Layer 3 of a small transformer language model trained on English Wikipedia (10 layers, counted from 0, width 128). Numbers have three digits each and are written without spaces.
In attention head 1, each number of a token's query is one row of weights dot the token's vector x. The head spreads its attention over the tokens so far by the softmax of query dot key.

Query weights of the head. A number n stands for (n - 500) times 0.00047.
q0: 378333333471419476497570417601282602552580350382307379513310497431724419550567515443597592379408581381467545494590418535497613610500459363463626470497509439630457336577444713378553350356425446536534420497472589466469411685512412546678382454437395447667549397461538460335317488684620381590491633369430586549568274547541290494549463463683526577555597529474561583300449524603383611491488
q1: 227477643747551582439649588615217656492695374472504386725739546442539367447508448461480459537468536365437387655586389575784515765641481367364679155558492461622633602357446460654685595289322567453335350293427424429515373855535431430318653433461527679351648346535639630554403620527546387592306780399373743568556236475463492488449663529366312420417329463534684655597571577619592544385383
q2: 541507583697362603286671604310388398401678410304459386516464525446789379405475466515485315640575663449290288638551589553865588646523362129605751427536352621555398539381389538545514647504420474433361529665445567483390475777548614618458496367387620569386463352537305531475438560442540453699326571551341604451373335323469464406378403466293196567348435658540612486529368507647441365452350
q3: 517508496429516715526465613626719558592767391308529388454675690385266343483532555713438417287563680594408540275533349746580587611812540714322537446594592778367432612597565402719382488433277442558496508468531256528593386867624435539284819596545302556363386787771358205536496458435410411407366485471625538275589553452634409325596798388536588289546526356625584664500500565504627629328731
q4: 543565485389758438747689428602327338564352462472535535171550481646668341540489682469566640304603384618605529623330665418346318362414623560321450364691535570601767410535606297600481579607624582520580519473228354312326339401624523408620302765612515270426460576258536456504354468687490442552633269488798480393504629581573527372527598413719632614516532382114630531485484519462514474390330
q5: 610485496543481556445392574638489691475548496372289331554563287336362429375587388511413425633784539396220657455579428554628446573456540411539478481467325360508426671401548701331515397462578621568709552463518600543528604592655507539402512568358579547730646158545386607614504458500568850481162538526340358851270452232350332721496504489416404328504433389651512310731508474681541433674511
q6: 427575737293170548596402488443500468566602285632488372677386504722322584359677684611653542721333343464411324357667711423396669603300515694500568432457577625259405426467723455405409477357214544427710425539447553382500615549432387231353591448476412608387684690452642637633572337571370341808447456397415642775541286475521428517589618631492577349675746555613524761551584449268522402621612
q7: 707326520406488188607243388550529198579591636399446549631653512605441291513504437346459461578454691472570557390398297488746453553535702585437691455536703611669433381716596504237593592600619381446483419922458613477442362839648516605480447508467688551533655640587615282476508508290511728609334519504454304332575715504290504479152438588372823525687470427589550589338681713371526647539741
q8: 706427401537655270736435313580783543508394343513403339207543386547678587455688491427596587467717581252601561272444742658406550551735601630545612683547500836579652610196318206339453750566361691482625474355394527298520886465452237451605670469616409455456664469417609653619660434585410718571469584638518434433500607318905625419575465411691639416447663445599518345255443568615265754549634
q9: 513585474297311358725111753189518680704637530762838349829500294590471392285525509688470443286562317496591782496667251252573500598651612687703491526462291409426473446404382566476360407346268409426766602466561377533548449262582433418729406457483341549591676504444666348525689548368344823571727540491526596615377546627699414469356640609626541399426392514663465248402388517318384398361319
q10: 619638539450877718382463496961433825449551568504411483490509445362703339432563473258544628421220378569526608586491063446693328852680445392402504439345386356447576508584704446760453300509559609553625556329500402479418453656644423335471415544314600573500376450347323546419418531328571766375430724586377434357580799514737682851306270524449505536717436316764376401474574436791555640463487
q11: 359417579435655513553259484616393684707473619565586454147641414412439521859638569667614544520663217367610211417705696532700528418406354800500646530384496424652413516684669418315566336775452732572487405397362551444740787552394545560476258441550471566462539465339579772587337500674337563258717430604487783431573365429593437517560132248479567371273689575555311617517327451587576460556592
q12: 329785626522541335495641643653207614677278621481784367485577558649886368519632664708610483504267174834459534468336560723640583495427518372289473330428274477523345677602442631757536313253472280551373414388350109339337473533550585867513510560586445595298402680909548613607309710581446304411477399509495263547687378371519464297606467491272505602556200370421752491441376625388558293591523
q13: 650722527509473599603352676651596267578457403556729500659704219727515549626218482576505346521638565646844543665679559444418535524576743653675241626340627491509352531774355288404478619385533599718278695540576537598588598468310513589574505545446365683812707039803204530548616633593679596648500368259509619412404669382269298598477326365447543532619824334344330585380699403571399564300679
q14: 286552404458728522367402621482504311568495595781446195442665242544710478624683604369447726424612564626611562391439603432430420372275411732423723690330616385389536722585414369450570392473518443282255335310562347307599570487434780275709409824579729532416266514700670638547759855630440845396580464351438428722675491130505684445348563224694556442706459514500554461683553578604524429542535
q15: 689401483600491470604620398593434704391413564321257487351209280866384674211517580573299417400682478517325561289561500529510416439292227338415573452410619343574294673646602362363577462465253535566469693462451327558602689456810428747458561566427353455199229603609582579526418500620370398549526428746307549451629626464418361383504275276530764620504591376815442509900535355449527233406227
q16: 366404419472594512577466483404344503509634506461413429402361443480539471577497428547595461601602409596550611617737634353610596395444415409527570423465363577672594586317460591629573460596357376417324535465403398497494433437459428653403407411310365607358587168577525534460465503752553415497440478310470527663587409414463482442509413332514409614566429528596554480602627514679609422506526
q17: 439560650558490588468375493524538530731546592711661648452723648447421355405584541634391497439651563643564681480534572587676571525461490723168503547447524646530316412517437230409454678806437547456452430513636452260730443558466572602419573490671446482361393692419444577616456531510500540583466314704374514462651605641638601500612466484457486527630447500438648630300473533381649420446503
q18: 425427462472503571466478483491389406629603468448605426510485488515474473300352582570232528588606641553464456647585806423674582650418414631339453494491575652589619618581503439467439572539371565410625634491503503573431462485547410531531657333621677457390283567452500492610497521550642516564620391585533587512464658761568494555608413691381443467650441475526415576374476416677385402623420
q19: 500745644500419329699293552331504504606337377462492516415504674564559329458571779858377400601599345744643762452391685461399746399560653336500226345596459198492529465607353371281352548604626451549571576352595541380481428272345520415555310676282354614676678529480462542552383446428350570542492366560282413471454765376687573479603483333492474546281610556232347303239406552361485669293382
q20: 544746702372582630564599327471646690500584391578661896393557391343404737515507312457630452562570541518428488632314522576186507337389524500504404695365318467341478552573511467265642507306429612286433532535567581503305443599439574605535500660432403444670500459681335445511679416507448508326587533315555434156610465470406554500565463497482362533551658538434423496618576151422497361415507
q21: 519486603441481419654535542059631381592898481583325428474641690609500367500601261797198618527524594397697812585538548331786779757733330416397528500632717567624309602713356348371354481694145467462515838636500461568482509490634360676477805356689305574534340401490381079509443612172242556705235386594625490397315592290630690589384548384630109621524430575552505293278447589397461513527723
q22: 303491645691770510555293733698626443532188203358548424537547634378669277589546943717280464518292485856376214500580466641592591459661550549266524538720418371323754491413519510751383546515564248754500575225424456455771523573343407446367552716557604594309510544481351559947491388444569368383529404524572244456529637615470623196447558456254708524601475229227524669599181682491431599478026
q23: 418566486829500610535480430408626543463399761372665686516509416807436805277463920826572396495519298345318561358258312281424592603379399401529334438556616620553534495621407427344664370495386514755657256734482597559384481403615435622542433558419505371265549584394590514425386301627832760569645631684375578882680699380240699854582485192649317709519420751634145476429624341449122581491310
q24: 360479453446483604419707593804698491433619606794385543873364352479562695302646637440561611525535294342369207337801281591569147267390312339567393561380517513600652630139398491373718673429316687426407300632504681500561765637656365426316495365672517392452610478539577558581470474602531662536382409461487487642752380323364629571338452500428260659715459660519734359329491733385278659598565
q25: 678613792651334581515308663675718315366535561294330447221838467443521795614537598528452369464374421712332582637604476413716422423540463554696453667397327289423672532408682329870556216471831557673368364327576685196670613335404272541611106582708576028347315283462430464743453267462672505383587513387442161529524449600185353485408224531602820573306490460417568486590710360472466298356614
q26: 682695782504474065344570552768567369487193517392639623466569466948500447495517680465222521642236173465549354378439527487455399283621653495468252645617420368416753419670513680584418333724559456509423383371591174629529630590377260346683195699517474495668594541593624337479526204457425627640385314443700442450200458376518517468380438516607603607389628736567428474487645414367642285405439
q27: 495418559456230311683564676472477491736539158723252578602672814769674371175695674587426369579575438436653515614422528381656619242251451258689340315391458352689386357570630349164291504303538477635434418676500594316491473406338464448567370435473353764477641605523601517288386359486463534576388424482402196443599574148486899671635308552433525355271894335520805373491412716414562722635459
q28: 278473527430713564104398621816221518469529518824607486263509496410525669462839603346491526369402406315528760346405717526650447652524725401285591701477491647239392425635504537485612540672599363412340765769598686648650509616509152522655500219672423657578612372537757491370600346442549065495532504518578644608374593605471673641375468701308928533583505399470463441572619630231759638621650
q29: 548547713601161514465622293607539696630353434426803644399391668467367519276384559481148669537344421316379294419438626353717698417419435762382319212557360524452668556763608485403750551392629322606475618603325603085630476627500809650407646843576548450500461485958510614477610578552509551426834315562670602894505705535349428639505695585528950544593195500287700723367572448693560342396529
q30: 450290585539491396888832340454560459745380332621486695735446615670852473340579454513459534543311495732395534316432381253444530544447443851337320609290052559314449469321513495607571310698781273582709406420585468500326397468718518440609603733693586434718389060345566466331577615300455548862743400325491546560676544609837532421445601411500717283431500586417509621675559518349480470517423
q31: 256486581514534157616633330220426317286291528237790761713405608667420611415691470572432716431353425319184205299524373398795194225305686779401672166619407500660599313480302460185490622397425809549728695358450426463830481539800750368710233563457346535636648600476500459472534288728631639564563580519281304525726335707475562659515475622750171353510570525453598490457650500401435482614476

Each question shows a short text with each token's key, already scaled and adjusted for position as the last token sees it. A number n stands for (n - 500) times 0.003.

Then comes the last token's vector x. A number n stands for (n - 500) times 0.016.

0 " 1928": 513472452587578339520328291450573448491503428562529512544543409583755487542359455497658468525382
1 "–2": 490464461532613366569425292498549472432440480571526494517528449539662459528440508459548496494338
2 "9": 480411431509562223546412288520635524396520458602576541464574458505688490604343523505580438489369
3 " |": 481524502506712251492459245536698531550421468601473437412693443629842403481446480444553469453413
4 " Lew": 517542520581559319546454336524516572447522586603534514544554457504718486560449463423454543439417
5 " Andre": 524565482555559358462387354553542593431536544575520542603560454520741505446445477462499500401417
6 "as": 531492424499673260497435246574559533362462522686500500527611397486651523567386454388501488412442
7 " |": 485557547455726244479449237550713536553423468613535530419687458619857412484453464441554458462412
8 " 11": 499522424586669216554444312460685504393440420604542500456595453617794378534435484464526439593367
x: 517507585431399456587387470496652484509491510352575527509568627588626536468455618481476532427408551668578476454448638430257610387520569724633580533610627529459529469572551521628515502489496409569514465487497549488460570454404443544522405470527481444304519456639382409520482351523363347554500495466414506348459467454573488440537453593496579441540606515394586662426394444487447640417390
Which two tokens does the last token look at most, in order? 8 " 11", 3 " |"

0 " as": 512469418607687311454448198531692559375479454547482546523538347587814419493376507500559478485479
1 " SS": 544499453633640333538467354407515531459443417587447525582548376554653467522413509556559436515414
2 " and": 516424365538607279414380268580573524446490446549480568443518434574821469541367478484529441477438
3 " Police": 515488509450519320506382344542389589574425495598506498455504454437585457467422540431517513403459
4 " Leader": 518456504530588289508336323596538605528461476549539478480476314389690444577446511462576573505519
5 " (S": 469422399559666294484337263511662488403406490559499476431576466605740534504380466525597463533438
6 "SP": 505484489536596313483312346493569573543522503632478524524596438435554495557450486462469418449335
7 "F)": 466524486466613358496401357424480489468485488583471546433542458567805459549281446484540469442423
8 " for": 578469475569622211451425285584725498359422493640497444386538494549751495566422527434531415499501
x: 544434484503550471651450574504538463363576501405530471403594499564591380493434474550371413454535410555553493642522586507315520197578559503592523529636481555548406457394482509716370534342423426549586522475535435434459413525277491521474498469544440507412481415473474554528480410562513327499577547398596584524380449542563442513509458619619642371482432469293535557536389504397485531508364
Which token does the last token look at most? 2 " and"

0 "-": 510476469492572332453452337505541515507433394494487491506565474520740394463466491516544510454429
1 " Track": 579498430543678287624391409448538623482392481535529558571548382486622404579345521505645577489529
2 " and": 529447379517569270427360308546566513442482410555481592462512463559745498549388499495541474486459
3 " field": 480474441469643305489366361432570610509397419558545557538559396472639467560362503579591551514484
4 "\n": 493481483614703224572376254463557497500419459579518557578643368581813491531417489522534500404450
5 "-": 514530474450626267440481281527598499507415404484477433479523464522773387497459526488508544465501
6 " Soccer": 489423425530650244596368266494519549497378513624460519535584442540654445554363505481534574400493
7 "\n": 503427426611723211581384248473576493494427454586477508561678393587816494531428480521521492409447
8 "-": 486571490481642267443470266547619504509433401500525517464524492534763382506479507470509534441482
x: 552464558448375359581652548326560448493500502396600560498488514350499444408404591509375536465416410504488449439569458420438471188558560585581440567647399449490545454430493427531464395419413396472508537522547429346492433391460440528517435517522490504375512458529516449596481368413419585492634546396559535479453482646469525366446460454510516601464493451133562462425434475446445583442245
Which token does the last token look at most? 7 "\n"

0 "24": 548500465478546282529394323477578448505493425604442546448595481435630483594366488416528479468345
1 "–195": 550524455567584445519377335461512506465508474562544517523574453489626366522411433495632446364356
2 "0)": 563480370498679291496435291438576472435443499571464513537597415535850486570263494506631543496474
3 "\n": 516481465613704205526398235521590475523441519556518517551610361606878465532387511490515556449457
4 "|": 537490492535683262457450316555611500507468476514509481494593468567854420451446518462546546454422
5 " 1924": 522520429563580320485394268494635444536485455548541467510547482562782429555410478515587547562399
6 "–25": 587473434513595318555460273487585531417439396617506432476541463470724415553467476497511498366435
7 " |": 435550504461709291493468223552711525541434475600540496462659458591827329505478485467559531451459
8 " Lew": 516474466570581306562461335512530563432513578605466532553582455506713478579446466418451542434427
x: 506520411553409472546366465469470526518530445533478495419615535465554528616469510503450403364565546498629488449389518558469668449456572613610454461660639453471487547687520520491460517507479544525447497373452467505539501499376609569665542529313551609299614478508504384642585511551473389470704473422536540622483590533619548340494474484514516538683536644272447450455510586570468581458225
Which token does the last token look at most? 3 "\n"

0 " The": 502511501602578272514379382543570574456430538588468490542481437623825507410381495476497450458421
1 " #": 577483459597652346590419331515688497404456427486513570567606455478719461448396537527590498450367
2 "C": 582548450530567340500336350513469554466474466641533550566529423527654529473285454465476501557406
3 "entral": 557531495594639279540337403535612581426483583590563557574552365436653500469514413469527473438442
4 "St": 471504420522561414490300373467532558452545490614486626576547442473609465490404612513500451487468
5 "rong": 498510492497626352583373416496597590418430524547527524558561456464601458483465551453470466442446
6 " campaign": 526456454486644442499281289591573554567424468613438491498586528397593465572416575527466482413469
7 " r": 552458416492638307552348361525592647391462420594485494529597484463574447557450527465497469370447
8 "all": 544528440490591347502381325514589578394462500574475446477549413426647483532380547474545545521516
x: 410556444328512514605432555546486433571604583545507564327554573500436601387523556510430417459474660525548456381479607539315554675482540580532519443576727476507585468480475512514407496475524444538527555500473375505641415321463575484560523527522518735404577401541318378556573396493544455564599499495436515546543371620524489480440489486511494551593481581204519549536460556589469535391320
Which token does the last token look at most, and with what share of its attention? 0 " The", with about 30%

0 " School": 542552465533616336623365312571512660462370429576463566537564365401631410496370493487574531435501
1 " Board": 575544441506616311570308292579517544455343491618534619535589327455598423579365545475582472465484
2 ".": 512494501538643210495315217515598560464356427586505488526580274580787510512419480442483394460493
3 " En": 524567499589652299381323309578613605500360559527496546589501340491679540468454472364543542586483
4 "rol": 456485414508576267548415352557524600460436503560473561597485388423640495566372588420544558434516
5 "ment": 486474426526665252565365252603605597494385435611460509561506371466688457531397556445484570451553
6 " was": 474511510629743253448338283489693526515432441622482476503483403575887440424381417458536485407499
7 " 68": 552503550483621236563289239478642621499430429621558433505550402504723422574453486488566446418389
8 "6": 537503515491562223535335275506621564465471415572560424458582388484703439618412462514549400551376
x: 551580558413381393580484490492566432507523543404435534434560454454566493442384655508488613427381604661502503474480572567217443523633477648665441499480642582442561454537504431590594491455481464591672561522514421383533539452469439453493546571572497536338545490648442457457546385539588322607628480525449536538481545683578582491434519521508608507492557480296570644375531480514418572457352
Which token does the last token look at most? 6 " was"

0 " NCAA": 443579437597654306580512347460603651472369549504489546566538417445681545471411548504523507394454
1 " vac": 512607409475503516599423447649610601518544454474539555512526552505637454561586528557602433481374
2 "ated": 505443413539648320596389326567683605517496546641587515481478436472755503530430517463537490455396
3 " 7": 437462455537643317551432319457618575411474423549531423460526503566712404563420482508571466546410
4 " wins": 493442388552670283616420232576589613496507513579542533436496481408752504519365514531621568457521
5 " from": 510481425659716303599439365545734503367512545625465549468529461636803440492418458513485439461446
6 " the": 527480484593586284589411397483584564409491531571517498534532497620778521438402451481505515390389
7 " 2010": 535475457617594346606384318571663506428506453508496456481599426451724362532450486479558461510439
8 "–11": 464527508544617326520335320434667533403430451571550427449622443473716446573410441409534368426422
x: 502416520540420558566578469328464400436502445360504487507462458479555458436452626565463605465401541608578512539458502505340518472576480586535522650612644465499620498351472425604409507479427491586621486491500508404497423528404554498464423563620441524308554483602447405476492327561551286601675463426482417337525533575468622485625577543532664487489501595311558595332438436465379560471350
Which token does the last token look at most? 5 " from"

0 "itt": 527458514488561417497396362447539588409491528542508497537509425495690459452391485425475483405433
1 " (D": 517457469531632337432346410517627447436479508576536474496471460601745561458376445446475506534402
2 "istrict": 572513458543533298571367360581510628455408470635548576568589349406621450545483499487503552470490
3 ")": 503480425453651260517441310479538528419480464590509455490592450537852474520308461516572488464506
4 " X": 416495449473638368543420345459642494441428513580536582554594425491617481479473462440521487442333
5 "IV": 511489455511600353460338324491489524575464517669481533493577419493619454509354414433508461470379
6 ",": 482459408539727244397430354487647488512409522587412380299458464557719369596368488416553555555500
7 " headquarter": 558402350589635343582382289529545523479502474570413453471590352389719417533507528490614532560560
8 "ed": 553456450548669313551341264565647605452457549697525493495530389519727416513420447386542494508402
x: 426541517464542510600423525417571459414542399389439531343710543454437480528518457567374520434511564543497446390540475574270557485652471648626494585532583461488538433564479447538391397497534451544511580481549417486636386345425434541509452506433511630406528431520491423391410315572432294512560548450333503552451483559502513546445464591521618441586494427089614481512607459552479541476371
Which two tokens does the last token look at most, in order? 7 " headquarter", 3 ")"

0 "|": 458510467564647263455474344554575531495452467532497501518553446543835470411469478502544534459394
1 " 1923": 457441448574565344492394318461619502510512486556487497515564494498721462565433464532618463489418
2 "–24": 430424409470551359466436265475562490428460412553513548488512511480692409511407433459537458448444
3 " |": 520496465498678289482476225529666547518424482613439453442664444558819368453463451469585513444448
4 " Edmund": 476483476612576326538361399568571620524463523632425507556534281458703427583427536460538489415414
5 " Doll": 497461453543544350588356381459481594440498469580476554570572427471640472500367541479469505423420
6 "ard": 537523448479628361483383333520554626467510485651509485489575408483674493574354467378515524454450
7 " |": 452536500474719269500472233541677545523416465634527502422678443573850356478441452448590483445446
8 " 8": 493509431532670232521412279428652519434419425610542485445597462627746358570458468463571434584380
x: 521593499393329420571404502458586455520537487377542525515573626583659531463446593397502560349371535705487501459432625505188617354495526638598530599576615553477504493655502484581505480485487496499533429513520478504535599464446377478522432477566448521343513496633388462510452313534390435582541468475388471481478474470523520364562422491492680434547540478303520642349422488493494605434344
Which token does the last token look at most? 0 "|"

0 " downtown": 506610450596588404643396377511615519396492529523353492533518376421691525577499574473491485445454
1 " high": 584622509570526320598348327511661600503469537509477561607544377492687507557502612515497460513385
2 " school": 573502413545578360645357326489546617491424448539552645503570377398667454588444589519569515450524
3 " In": 547530480607686288575384414528682522392416585601576587562427381623742511485390501553481466600466
4 " the": 498482487553577276566396376545577561430478547586484547551509456599827529447393500486467548416424
5 " Director": 526461453514608298592334316600548641541515508623462570583517367354605384439472590510522538487554
6 "'s": 531458463536596260532344293554635563530479512529419537504513485520776483468329542450477507473411
7 " final": 475459482513585302557363329567587576553477483544470502515526419442810504537460525460536471504548
8 " report": 491525443533619357529269264578610506569474461549554416424547394446775465540459520511519552478461
x: 472370455459484590548518544435604449465495578551560637430696610581495336499393558511491520420453463548512489478410509585315531530393453571527593543532542505647620530516685538578445526483594372557549526485585392613548419423403504573560542450491467551394440410393424345679536463521522373567528455431501474506654558698522513434505424399541490466438475510229470513358406546536578572397261
Which two tokens does the last token look at most, in order? 6 "'s", 4 " the"

0 " ==": 494461479491547266454458378668549451525383439609448494517533391553823450401454459556456472460521
1 "\n": 514489470566640197427446282627536531497421497553472492510539378604938497440402545525486527470499
2 "\n": 530517477588689202475475262624593578495428488557509488523538384612946502451419560599453532455504
3 "-": 444478449477632265419456270595628470511412426488504431477514426552834366518498512456499548522490
4 " T": 473577476526645285546415337504648506426497474580501550600584437536637450476467479447550512453346
5 "ack": 529494382531644341501410349544596548459417512605439460470507414485689436544348542426495499484446
6 "le": 539480424450634261534322269491649555436444515548494541516588419563732506604366526416509544489423
7 " football": 513481460579728338558320254502589655567409546621544516490586387481752466524455461479485478390518
8 "\n": 508469435580708211537369239519585470493423482565508483520657391586844481559441484485516497448445
x: 539396541466435509524550476415383443462485459353449673434534564352446449446461610497482460319505445519586453497559559426478426368481524644499502493697509387561565423526616423468539503449459371377507513546577416401530434551344328529583691465482559434247563401493483488577521422520510524611648522452416506420475589546495383391467400543471689451326548452335596547448477473481542537430361
Which token does the last token look at most? 2 "\n"

0 " with": 485502383537654259448459321536667506398501552633405544461470476581802498517403557473525457461455
1 " H": 547571572600567348451367419533638536451513540623445434564541425549668540455470478456514470545365
2 "S": 595560474585589317542327246495575540390437472597542612537587406475653534550359537509491464552507
3 "SP": 492525519553549310457301364509562548540534499616547509526569442441581498543451508477462406481350
4 "F": 438523453538586313443315362472533535447471463598528567521564437564615497561364489437495459554385
5 " \"O": 499499479519555342499259270612568526510438525498481537526526426523757454388361480445503479441404
6 "st": 556488440471521371403331325467574583483506463579459577557509486502631458473427530430508520494423
7 "land": 503590472484568321479345362568558606461453520584531507501501473496687427476373457450545548512437
8 " und": 482495519534534314347360342568529541443460474590547505489481519459591491551485490468493524455496
x: 547518511575513414596448488470449423472483475448524546379626461497490477524436543534510611397456478619469474444670482413479591343539462442536570614456562555572523485480480534444446403533388336587553480623541377566495404398493572386490404549445535537415634458494382410584417463447466331472504477466675575474397477486433400431657388394551598581504518552212512472521572588565495395422147
Which token does the last token look at most? 5 " \"O"

0 " of": 465521486576561383521410321537567532395500509629426488495488421577833480516423475512485490391459
1 " the": 504508519556533303518418377528532573447465527608508513531497465597824488429423466471476517392403
2 " Hal": 537530452551539373436409456538566531391480544555516585576528471490604490434442508440581462488429
3 "ton": 480514528502555312499387365521563627492468498637523452540514433505673437502385526415448457466383
4 " District": 416427464439550290586327307606495545428468477604497513539599363451709415579460520471536534514486
5 " School": 475419451517602334594351297554524645464395417554425503509559372389679386492381513482554517480519
6 " Board": 567381439494617309548303291567517544454362474591431474482578350445625415573378544471567451481494
7 " made": 561497529548620340583327219516652652558522557580503482447455414522861451549449510543460560487472
8 " the": 471485455539562258530414360548557580464467521594505475539532456588846480440412450456476528413413
x: 583582468492426406575486506473369404595381488322567564492687459361615467552456549513481452398458620637481456497530536425409463318475537487478518593667569376510531461471445571789372525527585383549467515424441443491678498493371476641497482420509500715450461439468434500536411373444401558526664518450547500532522511584533401479523495468492530420444498580206555490545489431463491531467432
Which token does the last token look at most? 7 " made"

0 " conducted": 535484463499533371528333197467623565600470542534505528493434392520876457469369477540535576423393
1 " with": 569481399532642224450475313515683501415508554588469548442460461581799473524388556475550445442458
2 " r": 534523493559612288563359352505611667380479407564568519580575431474612471536453525475545476371428
3 "uth": 479551470500490404486366377545523534427513541552521491566553387474656448456445534414453586469422
4 "less": 458520484546597284466376314496652542472402479563479504488435349451648538496466529407566437443387
5 " br": 488467461511514312516289338537578569396395449567405572523606459511583483534518458464517479404393
6 "ut": 518501465550595357481284334454617580398492518643532497534552384476653503463496468449489456436451
7 "ality": 524480504452555357506285307498564587547460505545510491479502406383607501503429539529541471414452
8 ".": 518536508503655192450297228486585546454379425570515514514572315560821534482418473473488373469495
x: 558407572479383499503626546429435425473437475533498553358555486430499393410479492487490465481447460540526473446544541517395505494598510524639515459531518527575526513432600527584402506367482274548550482542511493322487420396296389498520691446454538532367537404657359568584447436423326626493513502421509525518503585595482489296455570617481600380590471359179624483379409536536496515485352
Which token does the last token look at most, and with what share of its attention? 0 " conducted", with about 70%

0 " |": 501442433560722230477456242549674542535402456638513463442662392629893416454463456448566489442424
1 " ": 553559472630674296523401297599656503503425443608539495579581415596705419526479432477457485456409
2 " |": 491497456528719238472474229555692547554406463636505447432689410619883389458451467454562479443423
3 " ": 442542446615679294520401295599657503504424445608532541563601424592706417528477432476457486457408
4 " |": 496535480497723236468476230559701545562406467634488466419696422613876388462449473453564475446421
5 "\n": 465478414648741169530454243518608472525445506555489519502653382610923479513392497518537505456452
6 "|": 481494464560733195459483290576628518526441463551509502471617450583927431450453495463542533460401
7 " John": 512426445620633306494388388544578588475485521623492523542556365480691443522423562443514491491417
8 " Scott": 468472499541601358516381356509515613448523473622526527570531410461725422474356517493419530365430
x: 480464494525436450573395519407481502451454520612431474404601521312485463568482603616439493482522547591548465523479498512368563596382580599636556440481566474480510552547544514406469477428503438622498521410502417468471509332391487440580538525419491695361570478580437252546421460571391332478714467490541424571633397561509414502443560507486509460664590550144460509331518466412539554442354
Which token does the last token look at most? 5 "\n"

0 " |": 501442433560722230477456242549674542535402456638513463442662392629893416454463456448566489442424
1 " ": 553559472630674296523401297599656503503425443608539495579581415596705419526479432477457485456409
2 " |": 491497456528719238472474229555692547554406463636505447432689410619883389458451467454562479443423
3 " ": 442542446615679294520401295599657503504424445608532541563601424592706417528477432476457486457408
4 " |": 496535480497723236468476230559701545562406467634488466419696422613876388462449473453564475446421
5 "\n": 465478414648741169530454243518608472525445506555489519502653382610923479513392497518537505456452
6 "|": 481494464560733195459483290576628518526441463551509502471617450583927431450453495463542533460401
7 " 1902": 474451388595655281518393342396619466486505454586503455445593450561757395598405483521608477529449
8 "–0": 473515430526690288500421244503646488482394432622528437440623503515669400508401474468587443425346
x: 577538585507476496589440559457504369585436448436516520488529536444447525537518685536377510523468576573461485447333570497318440329472522591596512504626604409536551465370454355500476539495279487520632512547541413406503390477463593402470477671501493477394501567496537406476406393611458402558670531325388391466460582545557479515573565608500620451420545503197364555370375459530510496441414
Which token does the last token look at most? 5 "\n"

0 "–9": 550463411543607354534552341420554477475434434602538592477499484456625495528387443510530478396412
1 " in": 594565435601632310595462315541700495349481521577447565516475456583817544548368499535394510481503
2 " conference": 544515466547613432543284315372560599513462539567534577529548367427756540576407539460519582408499
3 ",": 508351330540678336421422367438665497528480561515611528327447445569695352627306491433568508520480
4 " Bo": 437500482493544332553400431487501581441548539536513557541497512579660444542317440484559573438386
5 "e": 490490413491650293508367292498634595416449543584441494490526392553720487543251456390530538446361
6 "heim": 529463471488578321600371379487556596409479539655451514529557385501672451545350507504565484484464
7 " is": 521530534603664258452400306485652520477501422561471493483522426536854397360395345463519472429490
8 " credited": 558510522540611330480262251625641624646531501687533442440479389430798482548518548547480564457387
x: 515463538560582534555477511447668513496408536439440574462627512542541356731504486661563458425526581587587363488440501513503529461590408576689460462646378547558636593522499512580494466497470293549509588533508317514424420360521485483484521539500455507394408399456457463394540445448521333607532527376550499511413541797533530487514518548509540424476507561176643399402417489352445583479523
Which token does the last token look at most? 7 " is"

0 " St": 479584510578567446475317341441536595468541541578440431551516449520708462467365555475537483466409
1 "anding": 459498468495685353557418315520534655432485587715525563544529387425687508471368463489533541496454
2 " |": 486487470519698264460451250566674581552382457620495427419661418609868403449466466453559477451442
3 " Post": 456499390627694314579350313518531646441361468559533612627527365516705447492391541497585453529477
4 "season": 427411424564656415525414285463516607553439494651485512401559401441750512568442428513519539333460
5 " |": 527556507458707246470459239557709544570404484581488453395664437602861421472451468443564488480447
6 "\n": 500470413645744165541453247509639497532434508539460495473663388606910492516383507532535494466459
7 "N": 495436421536682287544354341557722529442414468546498517478619405527719475548398459450574519593465
8 "o": 532425420487656208500417292506587565408475599586456500474561479533689475547324441374466607514463
x: 418531480433371469598464466478606464537644474453507560369627540376506562555495632529362541436582632558452524516591471425271559489605520674666413410474594413445554455491511465484389429554473462443541593384445514494556432429443505423560507446460502688262664407614442401579458383626569605529620497453436563586514487492536542501456547485406640511532447568222538554550467453452425446525384
Which token does the last token look at most? 6 "\n"

0 " those": 442505491582577306445386278458591589564430478589543503512465397512730517435506557552500505466473
1 " years.": 495482457542647228484398208510571552518385446580511486491534248574846513529439498537478398439533
2 "\n": 521497476612694174523401237535578447509425514560496519567580311611884477546384507492494562462477
3 "\n": 525507464598700188502481268637595571481457494547520510523550397619929508470378566595445531448510
4 "St": 483517397538616374495324307460561547474517493622469635594541378535730435523402612489479521512474
5 "at": 501467425506637303524395313570652576354446558591511541560564385490715523499453500408513543501476
6 "istics": 506494449477589187512375235611500506556477508595503456498457437469699509532446528530491633521573
7 " over": 571414504546592305558342346546697534463457474569432494477529477540803439510460562556496496556455
8 "view": 514490459505586325608410331618581546462438465649557512509506408459738469599445664490452580490536
x: 504522455487543550579488506418593403525554441379458564364501512310506428432419575611512554310543541524538509481520589580314518530528581531647610472501475493490477471588481429391448452465469348516579547509489465468573309327349484520597412420577486631412521492526555357656680465545393362571485523549375561483655548573552474494548493483468529565591507582363483542438519545455556570398157
Which token does the last token look at most, and with what share of its attention? 3 "\n", with about 50%

0 " |": 501442433560722230477456242549674542535402456638513463442662392629893416454463456448566489442424
1 "\n": 522518439690727178544443235516616471520439505558476518561597345638924480518402502512533516458449
2 "|": 503497451592730199471468295569633507512441459550475502502579419596917446450462498459549542467404
3 " 1921": 485465436592616317447397288477639492551489437575464442489566466530771412573430438497568491500438
4 "–22": 457458438510598302505453276486574535469444371627416459454524479486741421568484440469538487399443
5 " |": 562533485501728280516474211542724518534429467603539467448671446605830355515465477453565509447451
6 " Edmund": 575477450619607324539372403580585613522462524627508496542550295470698420579423540462538492414410
7 " Doll": 523432425545564343594356372471502588435494468579505508552577434474636467500367537478459501423420
8 "ard": 478520454480646361490386332525573620467507483649529502468576424489658485578348468380511518449442
x: 463408473356485522664357539552507547411593479556523549375669483423457523438433604612428572453479566518555437419449484590248579590394431535648513529544649423518573460545505535449417487490367429511537539427421393433621433331447456567528457550495555739382542483523481388608454489604512460499572480450389531587489450586550550500480547568537587496610601471091529455454533525532506582474376
Which token does the last token look at most? 1 "\n"